Layer 15 of a small transformer language model trained on English Wikipedia (18 layers, counted from 0, width 128). Numbers have three digits each and are written without spaces.
Take only the direct path to the model's output, skipping the later layers: a vector added to the residual stream pushes a token's score in proportion to its dot product with that token's output vector.

Output vectors of the tokens that the questions are about. A number n stands for (n - 500) times 0.0054.
"+": 495494517490568488536448448515499527512479511412450554520520487558536580494473562625465575556461507466453455455493467439593547523539493493455432542508610493444521553529553471577436418518459485461467573493519479503527603490592530467552472520451546482570420458546429536415446559535468470452482503483503574543543468490592525477565482492448524506501460510473506495513469498538485460485602
"ially": 498378394420452510498434507559418621473538526423435609472575565415478518550491459498451440609490582451497626408586441562524364538404472519433552561612496599519584505463430460530529387377573500451504665561522527486483542526694418431614548483543630523359444504448399492629555618583475573469648500600680597581396391419702391502547358479494562396527460512459451550465511448539575581659514
" film": 534433594471498577459356553521516521459581505480532546574540646463446504392458567543386529529481516488575409465534449562602471510407558374495493529630496560585580485426471444554556511566414556599451552444502547553502410485514513556471595374504571487426465405568406480537451547546417407536565463420542500583556453418496462557462353612474507569514527512548473612486462484427485536470431
"ures": 581601607452493589564426462543534498451510459517505562444549545536486430439490444592579500684552489480536391403506442602420449454483493479517475515548478552309488515533536395583619548614513605508487547481538548519498541571711462570434565491528424473511542612438533560590522612473518490459596548354470429597517600393591349567543394461633584504526543500489426442472452537580541395500430
"ard": 592484593481555474476517424481566617564510429449601553402577510373567377552527485502521467445466513500585466468533487462446490473509454516522564528581518448500455487480524527521597542631553570492481466423384512569458535513613632522522440688461423557578500440479493556615562427550363424483478507391486554516506520470527369547506520537491528496572434600463453652542423551462405481536423
"@": 628446682488292525494275484498436639319662503345519643447684629301488483692392530561457633752509449290732467406570458582495477482374531583637585576511509618343516653408403345720610464715521613599428779577623527505588613392908509718579534503662659434385395414521448528482641554589404478485641362385610705735430517432605220566419026580436548593521403418373457566500308492468604526775428
"ɪ": 495441479450406588433460446525461513532578541446512523483554486427476469548433492506386485652487425449490457432516510508468542521558475406536439579563495416495550547416437445569578446652429586587501601578618580476577495494692485523456535468453525446474404465544478529492612524570454449540551407471565553579477477456531410449481389475509527456484451530370511531437470449458517515541460
"es": 571464514578551489602500507501459513487441549472524504577497599386539412442515466488493544560490536508517435512466483590478506498510490566483582411528505509487507425491528445442411392527426636443485389612500483459555484591531596439544573377551400425523541607381434513543440410521591526437580564564521465492536552572544431517481526577578545391467587498439507538467464556556473591588476
"-": 464465494474496544554505439523552504463499512489529489535478433542537547527581486506575508479496564526372537508531527496524580541480499534500504444512580467599527439503578518416518462507507528438448516473485422585545511554510445494574517520429573498547584500523484539488456594618531437486528427569467449471514507555487522453536503497536502532441513513571482541504516557457471462447544
"ơ": 531490504431421523524453469496502539457522472395527574482614485413395522502445472451443540516495451446511456532557466604456489567502585505571468476485475600455418563535518497661620386516568578518474547507511512582512518402731527513450537490602595413500431512540512483545635595542466516526502460457565625573436594418521327544445423419549557572588429460488546506548400449494550489558435
"elf": 536457524398393601550398498553484514451643385526356379412635478563422441441432533481582519574543370471620576502465562578474401478477551473467508514446430571452457671660367520477464459649511769561539550533656496607527621384548617539544559539619500421550460577475493486448505597577403490429480527319619476638582444538605336530556460511476618387532594480438434579529414396419476502673596
"ited": 469408661524381526338490551500573582492485522611558630463498491315427478556422358421417417655405411468481498448651541540502396418527511567547500669530519433405443551371559537632546431596455552372518460660486493527566489459647465629580547513526413530493370434549511485549651570543523419512464455481550522536547502511572433389452428522625558548490519553486383575463369402525474531521523
"ap": 529513534534461559498485576490506438534507467516459426432471509371509387500479518446446511536514562508473534537411421398522600492565476488581548494471425443408495504444592468500532569494524544533534505546498469515480557486605543504502495476482507469437569308547572336532527454501473402472535532535511511552482494463507392489518538440489646572427388522445291491456437525509418468491496
"l": 628446683488292525494275484498436639319662503345519643450684629301488487692392530561457633752509449290732467406570458582495477482374531583637585576511509618342516653412403344720610464715522613600428779577623524505588616392909509719579534506662659434385395414521445528482641554589404478482641362385610705735430517431605220566419025580436548589521403418373457566500307491468605526775428
"ab": 540550492407475482431439458524619395528502445578393619519473553470459392558471498484502634568435482511504532435436491492404517511481499531598486413536523560502532490421546586515454506500480525507543532652417440544498427581641516496563480498452570524552531459492554493500552468539522460455587510490519518519569480407500364419592529497444571616465451546475436500522423644442510595524400
"N": 628446683488292525494275484498436639319662503345519643447684633301488487692392530561457633752509449290732467406570458582495477482374531583637585576511509618342516653408403344720610464715522613600428779577623527505588616392908509718579534503662659434385395414521445528482641554589404478482641362385610705735430517431605220566419026580436548593521403418373457566500308492468605526775428
"ֹ": 641445552481375493444309431496440610416600454366517599416637646359511511644394531566438601668493467343656466423616516522510435486433559509568459529494473613333471662465474399667593414605551550611454765604548574511630630405863548640573498512646611481389389449478500564502653565586414431510564405392559634628406557459583300599455221478447507622534436435430432572466417473456585545641456

Output weights of attention head 1. The head adds the sum of these rows, row i times number i of z. A number n stands for (n - 500) times 0.0011.
o0: 640448396492401533387394537288664413521501631366687438507628802383507614452498307626550614446492587544408535564345526676356396738236623459543462438465545499467437735618568399355567468336605469588373687541602481534642577467493495344306473619613540392420424731415469638470356566491630475501494622409714556513522341349498530742639459362702236564665523712449440315532442607617404369476386
o1: 598194334470323530503625546494422509364509558418791371642344342653361558564633504501648630375645617837404382483535637432496467487471266494604457496566437527476367459570469427549382503387562472522309625459535480687639543369458773431581456574363555541456323589608483451619428567499441464548480455539512624544413654444596544477539653391643520548500412461602573510463615522409617548587450
o2: 492362531429348431557465288505561524456550538381595606601487474587441552671573446542499608593629473486334542470467359487432570643569352511533579462667572318445648576516550494595546425586350509496386529624626496554652612524483541406484483548406464514499330609556449703395409572476477574432642368619486703355417503475534559357554560484657413525488589564438600292474507438495486552396571
o3: 465250415416352505504363501523673759499420481516637534587446346423361506414428513510486552647490426250359502407400596389404499450526457519435376579389616443595609569585501515535548511459630448520256584668482535554751492617443491453396387358456588420570334498542485407426496518499628403521574317465553449446595475456593574491516338563590429545471368604365569481497439502519525501440496
o4: 458587583618589616543683512589467357465600439632490586398628610517418513407385447504599501342420568612713451598443587611520499455385505613491591427516365640512488362505530533355575510438473548529566396395366538542467468387442419488430543577568507433405462540520600514530637296484442567470387667409406400701384555556339389606358497454540529502539683418551363558488424619412522433625435
o5: 551687581505778353352374468416504473767369484465361448537581766537487513312398511406384460603352511240487401406507391530506321484554635386620554706473559411519500529484388570549419458456487511454400473723487596379503412645708533313340400252516389431484354587459496427372519432123599652442340510477437555432447481404449491452475543413578539533702483576393562329455555425572488484419411
o6: 515613372448462425538655505446373494436627510552531537457481499562438496503634510393499451435526546656621577510594577585647352506502439598410501627542498546586405373440502582512576433425364558456595446419355644512496463353395586455585426455552565566527437423459479470574721443573572541633500568494498490563431655635639559593387722499392677581451650324473692494553523349421593575600642
o7: 566767454413608286261430467346483508643545473502634518499522638413516475584476498441471502542439464309509392421576529652423338563566628496621627752254299307331392571377287420589578567506514508296494489591455606286379438532534501425440321310618282479439273700652499502332734359289507529520165490599482541488364465402310401417321512335481554676462546518365554246525601242511691540335334
o8: 470422617548336629665474404879771481498520341642512758598526562438492634598425311664633680525367460391441592578305480377407671669406492563323540394581706411530600470537614581390527549568364560692541456526447336688696459581538369441445476617340572292505558604445473537339435571548400408485562400560376524466612452529341581616616350554611377259409588539480510443514515689568361503607464
o9: 535381421426291440443532382544592549402551475463594518597523443483487537695558413503560656629477477643332485503435402428420594668543425508550482502663560323495585534431499489529595408528394584509350568591637556496686586494511539451505422488461479534530357569543490606353509560613489419556490324577569696434490491513603638373580626477607503597494461582497631292518586489503506623513621
o10: 446640470637512575492555568478352430541516525497399459359598624532558472503490539546462465429502480706689449546490537546583482466475622432463538406475465569425380475448390554431459499499555535547744508380489606506373524401475500474569545546612500550445747310438455392609544511503421468563522626497635463619578548493506470506512532552350577495542478419545486655531481497513448468592506
o11: 618745421480558277450663587216546452537570491604394454402430444537479437371482653512313388412422492445592550505571468526508381491501508503407338609506369546487426465439549469419549429454567474334412583592625722343439434508492549507348536494639528397686457550355526510607709405525630592547522610406610480548503395442699499483509718401469561516457459447510715729620573350695614468453562
o12: 525398527627438467442791486427605469335629409660746574373495477424321382525398491448633538461557517617605258682533605575546559465549607774586416425597265439481356574506292371447637472719516425579440523430760466527526570385461516502305545553596497570491349474579703606394504346546410471637206449423555467441579292584499336411387448321559501741540343593532404473688525426450619564593363
o13: 480678537515565498521622579512356378560547505588412464406510542499599464463450501522515435323438440611681475533547651636535402420445546472470551495348370590449343419465472511455449462548618467448545447382372582487285452425480497524534510543561451468456617547455527461707614379439393504479498749461489360666458631565416362478410602547408568513458568332520474608479485450504476503602425
o14: 512585670685600660543661468569372413460512498536383553389509471539508435441508540494544390405491496697797517534610411503560512446410462520425480331503424736480471360507515511487438540551460538554739447358474487538344539415447455555571618603505499542443726442480542518578500429541380536432467640492419427584425560632460452461430483521417541371454618389649371702475480579390451449609543
o15: 489545490466452330473602501503519537584526492739528724307480619499545474491364483216565433559514276261577410682550572567610379519518488665573566593527366297560494281319355659567612456591399501412472469516544598520522326662534514569351536267680514551505490541414604542505707334470508536544454417511419445493521423689521318460362549441484629537453609389512702437472501437648431570541561
o16: 574477573432563566459316421400571453635375623453377513519428415411561497559556564535480553568377501278528521384477427598348607650551552369650577522484624596369648571515629358511467357566530568540450517327402515447419429481456573509618607487437479575321555551567416496556358442467503497398661575698636353539525462524535475464463392749570338482444630472569461415478314629493296490390587
o17: 577572437373479410509361391465552445599470513509593554565546690404426644431471487482558659511438555223525628415520530635515390505409512545613523633497500479466548505693571701433398475303557488426343634876381523591606509443488401470319381439581359252513199820476627619348657522496639689426567416364452627503333593370445543586546449270743418482589621523505529285378478497467692568593541
o18: 439531593357491585588189425450432590648553572532413539593518666437621625448548577558504551562523447260549634401520494572416541551372527416457716601332661572373678618446547588493439541484572483414558501673351610488514524486457306576499423399545453331435484577497474441492564616569541640412628508523419456515490537531300508620544340665580332393424734442437370449343398520571450449332602
o19: 489534520395524543348463587408648536586439682491630395383551539437459442512328439489494542520435357183257293518451515594452498453590495507645495489419498234486551623538494395517542529579518465554349474732557506442463513710493349454378496382436437548311457515634637485365468413490508420394410546603412321543556321458324450530660390518601356714434483630554493381490519514695321534403394
o20: 415563463539672498556508481470414457438614480477444510337623710414426421370428572299530393468483645549783586478528621597603431447506613566364555502532615732523374468484342726445620474434494577499637513417346554485431526314545542577513495502634542521524503298482461376444606540626560384694529443390541487566497535586430520507433486595337631568532457385431476477539433466313645533527547
o21: 453347458334368446508462299597553544439477417446634438633486349587558568540561422538460628594465500370241529433528420480386557546666397496596514585607545400483619426555447551579533427491390474486241576711531553554636562525565565475479364328475411442547345575522528591434557656498539541422534326494500712410381571348602576356587476449607615546666461594499640270400562436489592669452568
o22: 444360450473349481456360408613581658494442308470505480536559442479530523460430367612337585688403456392290542428412376448365480524621508511552492577513564308493534475575477574536552411473479482544330529683581644486659591583497490414348285352553520494584439414447397569439573612400498480425470445427601676440564510308572604401570416530487612633711379772393603257481538432589565656505490
o23: 453605584592616478572456553579412368513469598375335494442572482556535439543591604499487462318548530557513652607457336356627675427646550472417564386750659574452464535470642679525433587635409607443782464411546394466322450481591392529587760725311383599488779321500485399555324594609460533570734556571474584422512570565577588513677688570353522346390415348635423648566598500416471519508552
o24: 425468385395470362638326624428653534609491461295536412580477504520488529576434555610451495495623524315181516352439568491460466455310520501539548621444527333441578613643590417500526508430535491420383507574489352542549472649481466422458327568401515396596375569572468498446436564473576496430603503596496578383396571461384491789506435545527354502492445529372502400541430423575560582378367
o25: 427206420471279609583399468592531613356371454583548472553431274429565587523533416598540487716630424377449417525531547394406535505340470662474489447505508510634687400653487591466454551538601432574315594592499449673704616563378463575513424454451591432503561595466572607598481513498499469427527399393401476475557483467526542458423368439617476351629482622426468503317427652483539486643536
o26: 541611537381699562399378524585385535649452825397590488506500696392538541402561351373463531555445305420332547447469451513331507400685506316481698346445644443519606707546524462560430649551488342639446341693460675363404467613538294502541594285471491643276613487412519376469389458560456484405555597444456322638577469510378641501791494474524322542401492505476439424381536568588274435423514
o27: 465532476526608529519288483368583649627290434387283429475559561493492447332508621548267394636552540125635471399416411597472417437390441434545473545435627521434545555690388493514415407439574392503436582690497595547512621587454539411269375463578522450509361508469384616527405543243540556371598538380438567434416531350447473356560294608583457498635351604405523423471458423523576566260466
o28: 548942539470581365612417509527491319693603430492394459565627954615551655626456571580387509345444575455564621593399421580497531550459502374525621513455512605352334615249497514327417599373451542492665422582414381512493435525675421337348404564521480373401472655554477563551682546304534690607426500572466512440419503512297516660410692360496443400470510348467521406434584518565543466458445
o29: 472532490644519581514598584559405470453540450609314501363535493415515492466440508467524404525387513765756486579550558399587479480453500539399478420510548711523424389423442556408482534433451556554639461317415546545424530381448503563633481526534585555471685309535507344498660475642547382608447492440519375653548497635551566497464533521313596416429444406601483726542526637465486517611585
o30: 514579524559736462626467549474404402570479584472440510405666605545509413456438624360477472346522591543674533481516603555544460432471595459429558411464451631428398403529493634441490535470651607427776495371435520465310375442435534489577675595655503464472654405376494441558487439534491501655610618483546462588469598518449422489421493550329618438459541356436500548502410472406588442599464
o31: 574459487466650523538382550447458412569417749409343375464504425498638439478642555518423498378538457532422668466637375439477532464492550491482565433466541569562606484473727516564342477653546532401579442480483389415340402676566424492661695566364468604481783426375539524806329525535544539420748652514444343481553553568621502557635565605325503347520609451540470554338453543547328477523581

Each question shows a token from some text and the vector z that the head gathered there. A number n stands for (n - 500) times 0.0083.

"v": 632396449528497511392350529435548434513442486446554495559486573449478579573505497561544497559553
Which of these tokens does it push up most? " film"

"ad": 465459456536500490431448524473548512582518491541403459473626526495536522486520527527506504540474
Which of these tokens does it push up most? "ap"

" =": 385332566715306577400501354601404693679400258587336583493556583702842564694496477758490373449468
Which of these tokens does it push up most? "ɪ"

"on": 371356448450615584475500393334553645356599570562627645652639536484410569465436662652705571640682
Which of these tokens does it push up most? "es"

"--": 652403478512518600413526475487517629710482445495487528420582499558640449543455473581550458492434
Which of these tokens does it push down most? "-"

"ex": 784505522438607375310319755480573376570508596338557433581528360389468407585597451523673533426509
Which two tokens does it push up most, strongest first? "-", "ures"

" M": 507520425578461459405439458465477522539471481517460445478651452425448520517514579460474501490535
Which of these tokens does it push up most? "ap"

"io": 556454501519511419437418613524482446509458450503458470514552507480497540634543429480552464520556
Which of these tokens does it push up most? "-"

"end": 405541650742368634465502592743283379593230217598479557407433599880781460555574219610407313393368
Which of these tokens does it push down most? "ap"

" Co": 587476438511470536351406326428475565612462468501447563466595519525463505566552454549400448529647
Which two tokens does it push up most, strongest first? "ures", "ֹ"

"ak": 545534367602480492398465467457500521570456471546443519482653491427450466503526534443477560483440
Which of these tokens does it push up most? "ited"

"ob": 491459381451611420472463615422594454478608584518496432614502485371387514622525425343546584605493
Which of these tokens does it push down most? "ɪ"

" P": 572637434522535627489539548461474661458507424415435628486511404576550418684434280569686508401348
Which of these tokens does it push up most? "ơ"

" ": 442402591692349587419516386597394680630411284562387659529525582699772545686502481737516371470449
Which of these tokens does it push up most? "ɪ"

"\\": 597406522645420556374412550517443505526396374471530558564562544561571456659508459641554441452451
Which of these tokens does it push down most? "ard"

"at": 415432407643482554514541466448500549482479423713548564616610603504441411505471478487520591554438
Which of these tokens does it push up most? "ited"

" of": 602354469593476478393416614443517432587464441549523416521584540408480541568496523528453490525530
Which of these tokens does it push down most? "ơ"

".": 568458713576313603373412538667471506427378317366500575595411481786871587639512522745629322432533
Which two tokens does it push up most, strongest first? "+", "ɪ"

"le": 321482503372441534474644266455479413690443573526541442420506658564393661416378257529379441578512
Which of these tokens does it push up most? "ard"

"−": 571458712561301611384419520684471519428372314376521553576417481779856600621498518718605328434546
Which two tokens does it push up most, strongest first? "+", "ɪ"

" and": 600440533607398526391421479534466510554390397532581482517625502541507468584465503565524461439524
Which of these tokens does it push up most? "ɪ"

"oup": 485556446519567353471285557446519498758476551401426441361470614449456572558468382544399571493345
Which two tokens does it push up most, strongest first? "elf", "ard"

";": 463397357566509466389294532408584558469518512431447455432633517464561622543511611522459583582572
Which of these tokens does it push up most? "ap"

"ly": 424454517585488394440279679534547407493415531463492447535391574552581574442596462515393591573471
Which of these tokens does it push up most? "-"

"S": 619513409526622372480358552489565492567560554453570464458454532470474342420589436439416647501416
Which of these tokens does it push up most? "elf"

" A": 559418687545315605411414524657481524392385347398534505563418482732807604589482518670571378436571
Which of these tokens does it push up most? "+"

"t": 784528523416622304291280787456596348581532628286594380557516360355421444576600453483668552460550
Which of these tokens does it push up most? "-"

"th": 483548529536441459581543420523492386252493419558598598765526539574462449558509534476459393577626
Which two tokens does it push up most, strongest first? "ially", "es"

"we": 508509381576477490363623457502452443709433429579446478486810508470484369537438540321464543435327
Which of these tokens does it push down most? "ially"

"ass": 743492454711379518451439320492521613569419302466429563469573597514630401679568491737447466513516
Which of these tokens does it push up most? "ֹ"

"el": 457437425540509523410440545458541530555516487518394483459612514503552534497534530530514514545476
Which of these tokens does it push up most? "ap"

"ase": 497466521525429479429443509556519513561442447524403477444595463560597537501542508513500455479502
Which two tokens does it push up most, strongest first? "ɪ", "+"

"q": 653398416501617397447371588500575506587577509457596511480524585457557443538511424494433594564481
Which of these tokens does it push up most? "elf"

" the": 594410457577463497360345530440525437513435472426560446553518552447488540588520498592505504524537
Which of these tokens does it push up most? " film"

" ch": 557434519568511458472391539457488531488481476492523515542503539465505556619509488581526474560549
Which of these tokens does it push up most? "ially"

"att": 521452453590447489407396513474538509590488469522446431464676530507571505523502543575473499507491
Which of these tokens does it push up most? "ɪ"

"iz": 434515405606472481380504417464451502638448421604469417405722471433454478592528455464450533473436
Which of these tokens does it push up most? "ited"

"pl": 491446344451755508629411495306634458498632637559448653567500697371404462437498408499632657685448
Which of these tokens does it push up most? "elf"

"f": 644431494345531498541511578546599389362510466480509559661449537515442639558458465305652464599596
Which of these tokens does it push up most? "es"

"-": 589464527620419436429362511576475580595420421552527375439635431521575457511506525484379484420525
Which of these tokens does it push up most? "ɪ"